Layer 6 of a small transformer language model trained on English Wikipedia (9 layers, counted from 0, width 128).
A neuron adds its activation times its output weights to the MLP's output. To switch it off is to set its activation to zero at one token and run the rest of the model.

Output weights of the MLP neurons that the questions are about. A number n stands for (n - 500) times 0.0023.
n32: 376 436 503 519 490 527 402 524 589 498 574 449 530 338 498 453 566 513 339 434 451 560 556 478 567 484 436 462 443 550 595 450 446 502 479 620 505 526 561 395 569 556 529 378 538 466 474 552 484 581 483 548 578 469 476 436 495 447 432 527 467 509 623 451 510 508 467 533 413 586 471 394 441 453 483 484 530 564 517 556 488 458 518 574 518 500 454 485 554 527 489 513 472 517 503 453 420 481 467 461 449 566 497 498 490 602 544 505 495 434 533 549 393 569 547 523 552 413 493 590 439 466 576 684 530 490 605 535
n65: 402 539 477 533 430 557 430 549 576 457 476 523 550 373 511 512 509 523 484 537 416 590 480 464 477 430 475 522 317 413 448 459 509 437 586 441 468 498 471 502 529 530 659 558 432 413 386 452 530 604 497 494 586 435 417 587 472 482 525 412 485 524 486 403 526 518 502 516 644 456 598 400 540 447 508 477 532 648 530 429 591 537 564 547 546 548 488 513 474 492 518 407 478 515 470 588 473 456 520 456 528 460 498 612 474 392 561 564 527 446 622 434 456 369 464 552 507 518 441 563 431 555 496 523 460 447 430 541
n96: 348 725 453 473 389 479 506 470 306 340 478 536 520 273 607 653 392 563 373 450 484 514 463 440 531 661 734 503 692 336 500 600 520 614 494 659 469 457 442 432 374 635 607 280 542 503 444 545 655 435 449 412 483 481 469 681 571 583 506 611 404 389 655 614 404 520 545 446 419 966 456 603 599 514 466 512 378 528 414 594 535 635 544 440 540 406 447 509 531 573 495 522 587 376 390 527 472 477 466 531 627 491 659 609 433 366 591 629 497 539 377 332 595 415 649 526 421 423 559 528 383 404 486 540 481 503 489 225
n116: 560 535 567 532 650 485 470 484 502 411 442 556 538 458 507 556 502 538 543 502 452 502 504 548 408 565 488 472 569 535 543 512 448 473 507 571 587 611 503 466 516 455 424 574 554 479 495 550 538 492 531 490 591 498 387 519 513 449 509 447 421 507 427 453 432 452 474 524 509 442 531 523 495 651 414 569 533 479 411 470 522 497 541 462 416 505 460 564 423 393 586 522 498 442 544 489 455 610 502 498 451 547 405 350 530 476 441 525 479 487 503 532 551 458 516 500 633 507 505 427 437 515 537 318 560 586 492 549
n130: 578 627 480 455 520 584 470 542 463 428 523 541 505 564 482 461 539 543 586 452 469 485 519 554 439 466 561 492 472 587 586 474 462 524 564 488 490 494 507 559 516 440 531 480 422 477 478 445 546 526 475 520 472 543 448 602 602 461 495 561 473 529 639 497 594 525 470 506 580 361 531 561 497 554 537 456 521 548 524 558 522 480 503 427 434 472 482 555 431 387 476 481 491 428 533 542 406 491 635 569 494 525 515 303 485 680 428 509 473 508 527 542 543 527 483 498 467 566 461 457 405 538 579 400 542 503 497 490
n176: 546 446 531 545 562 477 633 496 687 541 500 545 511 466 519 435 594 583 535 399 431 599 608 506 484 480 578 597 517 528 576 495 459 566 500 440 437 605 629 487 536 451 566 398 462 604 535 459 445 599 470 626 461 591 467 423 413 488 504 589 436 517 516 579 532 416 502 405 385 240 512 527 463 413 447 498 458 481 555 599 539 492 476 533 504 500 482 437 519 308 488 546 453 374 367 534 460 515 500 446 485 427 473 600 450 655 538 404 616 533 531 525 495 607 324 534 516 330 564 330 502 571 496 481 471 441 496 595
n216: 527 541 435 456 480 444 539 553 535 484 451 448 397 403 599 542 400 578 506 461 552 462 607 502 560 504 540 531 404 629 520 565 570 463 445 532 510 540 529 590 592 651 535 617 450 456 508 626 590 420 562 443 393 513 438 381 504 638 598 546 468 407 485 409 500 397 416 399 500 701 473 420 541 618 509 476 504 408 500 508 573 467 557 516 525 488 496 547 494 441 542 550 440 577 522 504 489 450 494 536 573 581 418 565 443 360 514 493 496 546 344 475 572 403 536 538 519 557 369 432 530 547 453 546 448 506 422 553
n224: 491 519 449 384 495 486 433 325 372 471 441 538 484 422 421 495 425 687 533 521 575 424 604 459 295 521 481 517 586 509 403 520 530 413 398 632 552 570 519 547 346 498 534 340 478 595 397 633 388 509 468 477 422 502 502 484 454 436 490 557 416 465 393 494 595 685 437 688 582 500 493 555 528 371 538 459 559 451 424 611 596 504 493 540 561 686 498 598 562 551 418 341 456 505 502 428 540 520 678 502 517 374 495 500 514 423 505 662 474 359 498 544 457 561 584 457 454 516 505 593 474 426 382 480 482 564 446 576
n251: 723 450 563 564 574 587 491 592 500 447 490 518 500 458 527 439 480 527 484 498 620 529 548 543 574 539 546 426 588 471 498 424 551 505 445 496 456 590 456 500 430 500 572 515 576 477 456 516 622 578 548 534 572 469 507 472 595 612 493 516 488 583 453 472 497 575 472 392 435 573 470 557 451 475 477 604 537 514 465 466 571 510 485 467 507 535 462 510 423 439 557 522 526 531 455 486 406 571 518 518 395 574 426 542 432 412 493 531 526 450 516 522 507 433 584 520 521 402 558 492 560 519 374 572 437 505 518 434
n259: 521 554 467 555 587 432 665 625 509 429 517 535 449 353 430 435 526 552 420 506 479 467 491 430 385 468 392 428 576 584 549 444 382 524 429 500 466 381 560 538 507 494 511 529 517 515 303 502 432 452 436 512 421 506 508 584 477 561 521 529 423 560 500 355 549 547 542 554 511 572 444 440 483 608 446 566 492 425 472 590 441 437 603 597 532 550 428 508 544 515 513 516 395 582 478 546 514 484 524 612 566 379 481 418 630 439 511 504 408 433 436 577 514 466 467 560 631 405 555 412 609 457 573 587 647 481 478 624
n341: 574 527 457 498 613 551 552 356 505 455 526 413 603 573 475 577 493 469 455 450 429 566 439 594 502 547 624 556 510 550 483 458 557 487 409 451 455 460 420 540 632 573 498 548 453 519 432 427 351 638 426 461 437 456 480 562 513 500 481 476 477 494 344 492 470 464 427 540 547 493 502 438 591 588 506 434 498 395 444 762 528 719 618 523 489 426 414 470 559 404 419 549 400 535 437 438 482 556 352 526 368 604 453 467 470 453 641 502 547 398 448 512 493 320 515 558 594 598 573 540 631 673 546 590 509 393 598 459

Each question names a token from some text and the token that comes next. It shows the activations a of the neurons there, in the order above. A number n stands for (n - 500) times 0.009.

Then comes g, the gradient of the next token's log-probability with respect to the MLP's output, scaled to length 1. A neuron's effect is roughly proportional to its activation times (output weights . g). A number n stands for (n - 500) times 0.00084.

" term", then "in"
a: 610 500 500 500 500 500 500 500 500 500 500
g: 425 426 553 386 686 568 475 584 599 381 464 427 525 471 552 366 443 475 496 580 746 421 335 355 465 507 674 444 469 462 677 587 524 313 530 432 577 366 432 314 675 551 667 633 633 426 395 358 506 408 340 622 664 285 445 437 483 515 748 486 571 506 559 651 538 296 647 735 532 579 480 513 607 558 434 473 419 417 457 665 480 582 583 703 382 689 611 649 550 384 440 622 508 562 516 384 386 452 634 562 393 584 347 546 491 460 547 525 575 568 592 418 345 501 374 412 497 551 421 484 475 363 339 492 408 583 377 436
Switching off which neuron hurts the next token most? n32

" 16", then " |"
a: 500 500 500 500 500 500 500 500 785 500 500
g: 704 418 547 402 372 750 519 368 458 353 348 475 485 460 573 638 240 475 583 433 502 538 600 692 506 414 574 495 483 398 379 533 667 554 512 432 401 295 679 517 555 687 560 563 299 351 638 380 452 660 344 491 470 462 425 534 577 548 501 418 451 511 493 766 444 475 514 539 468 500 512 464 326 693 393 542 337 382 573 620 649 419 593 644 308 471 588 645 678 465 367 752 441 604 531 440 512 486 367 510 412 515 593 582 570 491 458 697 544 427 530 369 477 626 398 427 495 581 563 516 669 566 447 580 449 513 457 489
Switching off which neuron hurts the next token most? n251

" pur", then "p"
a: 737 500 500 500 504 500 500 500 500 531 500
g: 462 287 502 534 585 511 318 582 487 604 405 812 663 556 329 583 619 594 568 633 444 652 427 612 367 499 541 579 650 528 367 493 433 587 568 536 452 354 369 701 558 422 454 413 473 563 530 355 488 350 365 636 309 720 433 597 369 382 620 443 398 293 461 470 472 442 419 674 516 427 646 502 493 339 563 624 634 546 570 382 613 435 358 510 469 460 722 269 440 364 451 464 480 517 295 441 497 588 488 543 537 555 497 381 584 534 524 413 329 558 371 592 603 659 490 573 489 431 661 453 493 463 568 386 569 577 464 523
Which neuron, switched off, raises the next token's probability most? n32

"aid", then "st"
a: 654 500 568 500 500 500 500 500 500 500 500
g: 366 233 422 476 283 497 599 381 568 526 355 563 534 475 474 442 563 401 479 523 580 700 573 503 696 408 379 441 596 336 678 533 539 530 453 578 576 595 587 514 508 647 292 513 483 538 448 386 456 385 293 233 494 457 405 363 520 476 660 448 334 360 599 606 576 516 505 707 460 489 394 598 421 762 662 611 747 651 595 478 441 377 559 430 552 558 567 629 447 662 665 586 475 385 526 408 643 497 549 455 339 517 572 501 514 483 520 540 490 519 348 584 598 374 556 526 415 632 461 602 536 450 648 559 611 632 514 412
Switching off which neuron hurts the next token most? n32

"–", then "2"
a: 528 500 500 500 500 500 500 704 500 500 500
g: 539 560 442 499 492 453 390 498 442 469 515 555 421 441 310 595 374 455 729 560 546 545 647 524 506 359 577 474 594 593 448 497 529 546 367 259 541 605 405 606 438 669 424 524 465 475 353 442 654 468 603 584 567 341 571 466 548 607 406 512 256 381 495 421 447 474 429 368 528 480 446 443 406 527 552 774 476 290 378 593 602 373 522 622 595 577 514 518 673 396 362 491 616 550 531 742 512 416 359 575 784 495 535 437 194 476 434 588 594 488 676 695 276 392 615 392 429 589 500 509 649 533 418 548 555 467 434 536
Switching off which neuron hurts the next token most? n224

"|", then " "
a: 549 500 500 500 689 500 500 500 500 500 500
g: 638 584 413 434 371 508 315 496 593 526 459 524 496 500 446 543 456 570 506 379 451 471 550 408 221 448 511 599 492 577 243 448 507 295 594 430 472 683 555 543 544 610 504 536 545 281 446 560 408 691 618 665 442 523 496 401 526 538 368 366 462 524 416 335 696 402 526 494 489 427 627 377 498 722 430 725 523 462 553 456 556 514 426 627 536 548 420 452 453 538 651 524 476 609 720 459 318 537 402 468 589 596 471 640 355 534 823 642 621 544 517 186 609 456 465 579 666 503 447 525 434 508 641 570 570 552 531 612
Switching off which neuron hurts the next token most? n32

",", then " at"
a: 500 523 500 500 500 542 500 500 500 500 500
g: 636 448 370 455 611 566 557 581 563 433 473 289 673 482 499 607 451 579 496 446 497 622 417 396 421 550 408 495 580 474 483 505 531 435 514 526 543 608 605 627 479 564 366 507 421 429 531 509 245 738 649 432 459 740 521 374 407 564 252 554 371 528 516 622 427 461 555 421 663 480 425 418 617 588 442 438 512 551 587 541 649 372 568 595 405 507 525 407 529 379 518 461 604 524 703 606 547 345 464 599 332 547 475 530 357 568 528 512 478 455 335 415 417 504 406 556 662 324 362 151 411 366 390 628 508 804 356 424
Switching off which neuron hurts the next token most? n176

"A", then " Division"
a: 500 500 500 500 500 500 500 500 908 500 500
g: 372 544 494 614 627 666 475 589 397 669 594 452 390 519 498 580 564 424 423 347 445 503 456 459 535 484 466 463 548 654 558 536 419 423 532 321 644 491 553 529 479 580 458 600 564 361 265 514 634 289 512 483 611 353 529 277 440 502 454 592 684 513 500 348 576 657 415 611 282 517 655 504 443 450 434 562 642 396 480 482 439 261 699 361 376 353 512 519 442 400 495 469 317 437 404 610 437 819 504 524 526 385 511 579 512 560 492 521 566 578 583 404 239 609 632 491 587 728 485 490 637 693 507 478 418 381 545 416
Switching off which neuron hurts the next token most? n251

" r", then "app"
a: 500 500 500 607 504 606 500 500 500 500 500
g: 543 427 669 603 491 650 468 560 511 508 506 481 700 500 301 569 721 482 542 545 590 341 600 558 531 312 582 586 521 697 661 579 450 686 752 385 387 562 618 360 579 527 338 518 390 444 578 559 428 537 478 501 448 397 516 648 506 769 533 442 475 319 423 597 380 443 483 541 551 515 517 492 288 527 637 431 588 567 331 613 573 157 501 441 666 623 405 505 473 572 384 637 753 534 609 472 439 463 692 468 530 457 595 402 588 435 604 532 547 446 547 532 519 513 425 372 462 312 540 608 504 607 464 476 473 500 434 639
Switching off which neuron hurts the next token most? n176

" 2", then ","
a: 500 500 500 500 500 628 500 500 500 500 500
g: 297 609 552 479 496 540 596 358 442 577 743 480 407 426 714 364 516 528 551 490 592 624 665 605 492 611 505 428 467 448 501 480 506 535 318 474 397 462 505 417 434 572 501 498 356 459 507 431 379 640 565 524 401 761 516 434 633 578 672 313 372 667 586 482 699 388 313 477 501 598 477 351 467 682 535 399 442 352 395 474 657 461 342 547 320 385 535 563 618 391 547 607 332 578 446 505 562 452 564 661 440 579 507 588 405 492 237 421 717 529 358 400 312 406 434 530 623 610 433 413 491 556 627 517 573 498 415 352
Switching off which neuron hurts the next token most? n176

" T", then "unn"
a: 660 500 500 500 500 500 500 500 500 500 500
g: 469 451 408 484 412 519 469 400 608 530 680 568 604 492 444 544 513 547 451 420 539 415 364 404 513 508 373 560 475 402 455 527 311 436 548 388 633 236 555 504 424 576 405 525 290 385 610 507 607 279 679 373 205 564 587 495 593 483 644 419 682 477 411 308 527 503 578 524 480 484 427 401 337 566 649 577 775 570 579 487 647 315 457 361 444 388 558 419 547 418 299 600 559 438 599 428 490 600 545 471 392 495 351 495 656 535 708 448 595 631 428 531 548 679 370 351 370 604 494 413 545 452 354 359 409 626 495 486
Which neuron, switched off, raises the next token's probability most? n32

" of", then " 64"
a: 500 758 500 500 500 500 500 500 530 500 500
g: 463 451 340 405 455 679 540 646 647 595 447 594 474 530 294 686 533 443 479 519 503 498 380 441 403 363 448 626 520 814 510 530 388 406 429 332 570 664 471 456 585 451 577 628 468 433 378 518 494 535 563 685 526 410 400 575 340 401 293 590 484 454 392 603 603 510 421 373 514 481 455 576 682 354 598 519 401 415 416 592 697 602 602 482 398 612 573 519 523 403 297 558 594 498 495 420 422 440 523 534 839 726 483 473 587 647 566 392 580 517 586 510 563 626 569 707 517 531 563 409 636 566 488 453 397 376 504 718
Switching off which neuron hurts the next token most? n65

"–", then "45"
a: 500 500 500 816 902 500 500 500 500 500 500
g: 677 397 415 456 408 524 455 448 500 181 383 555 351 574 444 585 836 473 484 539 531 354 278 512 478 480 567 576 387 676 523 569 452 578 562 385 531 421 533 485 533 552 470 401 525 524 787 448 589 549 548 597 445 505 585 493 617 421 744 548 442 550 420 493 574 547 581 447 518 460 669 427 653 419 487 255 385 363 470 526 373 503 583 710 626 467 569 417 453 513 224 350 286 438 527 623 495 564 612 584 599 546 449 621 566 473 498 404 551 475 432 536 691 695 578 530 394 681 535 555 514 386 471 399 521 492 568 620
Switching off which neuron hurts the next token most? n130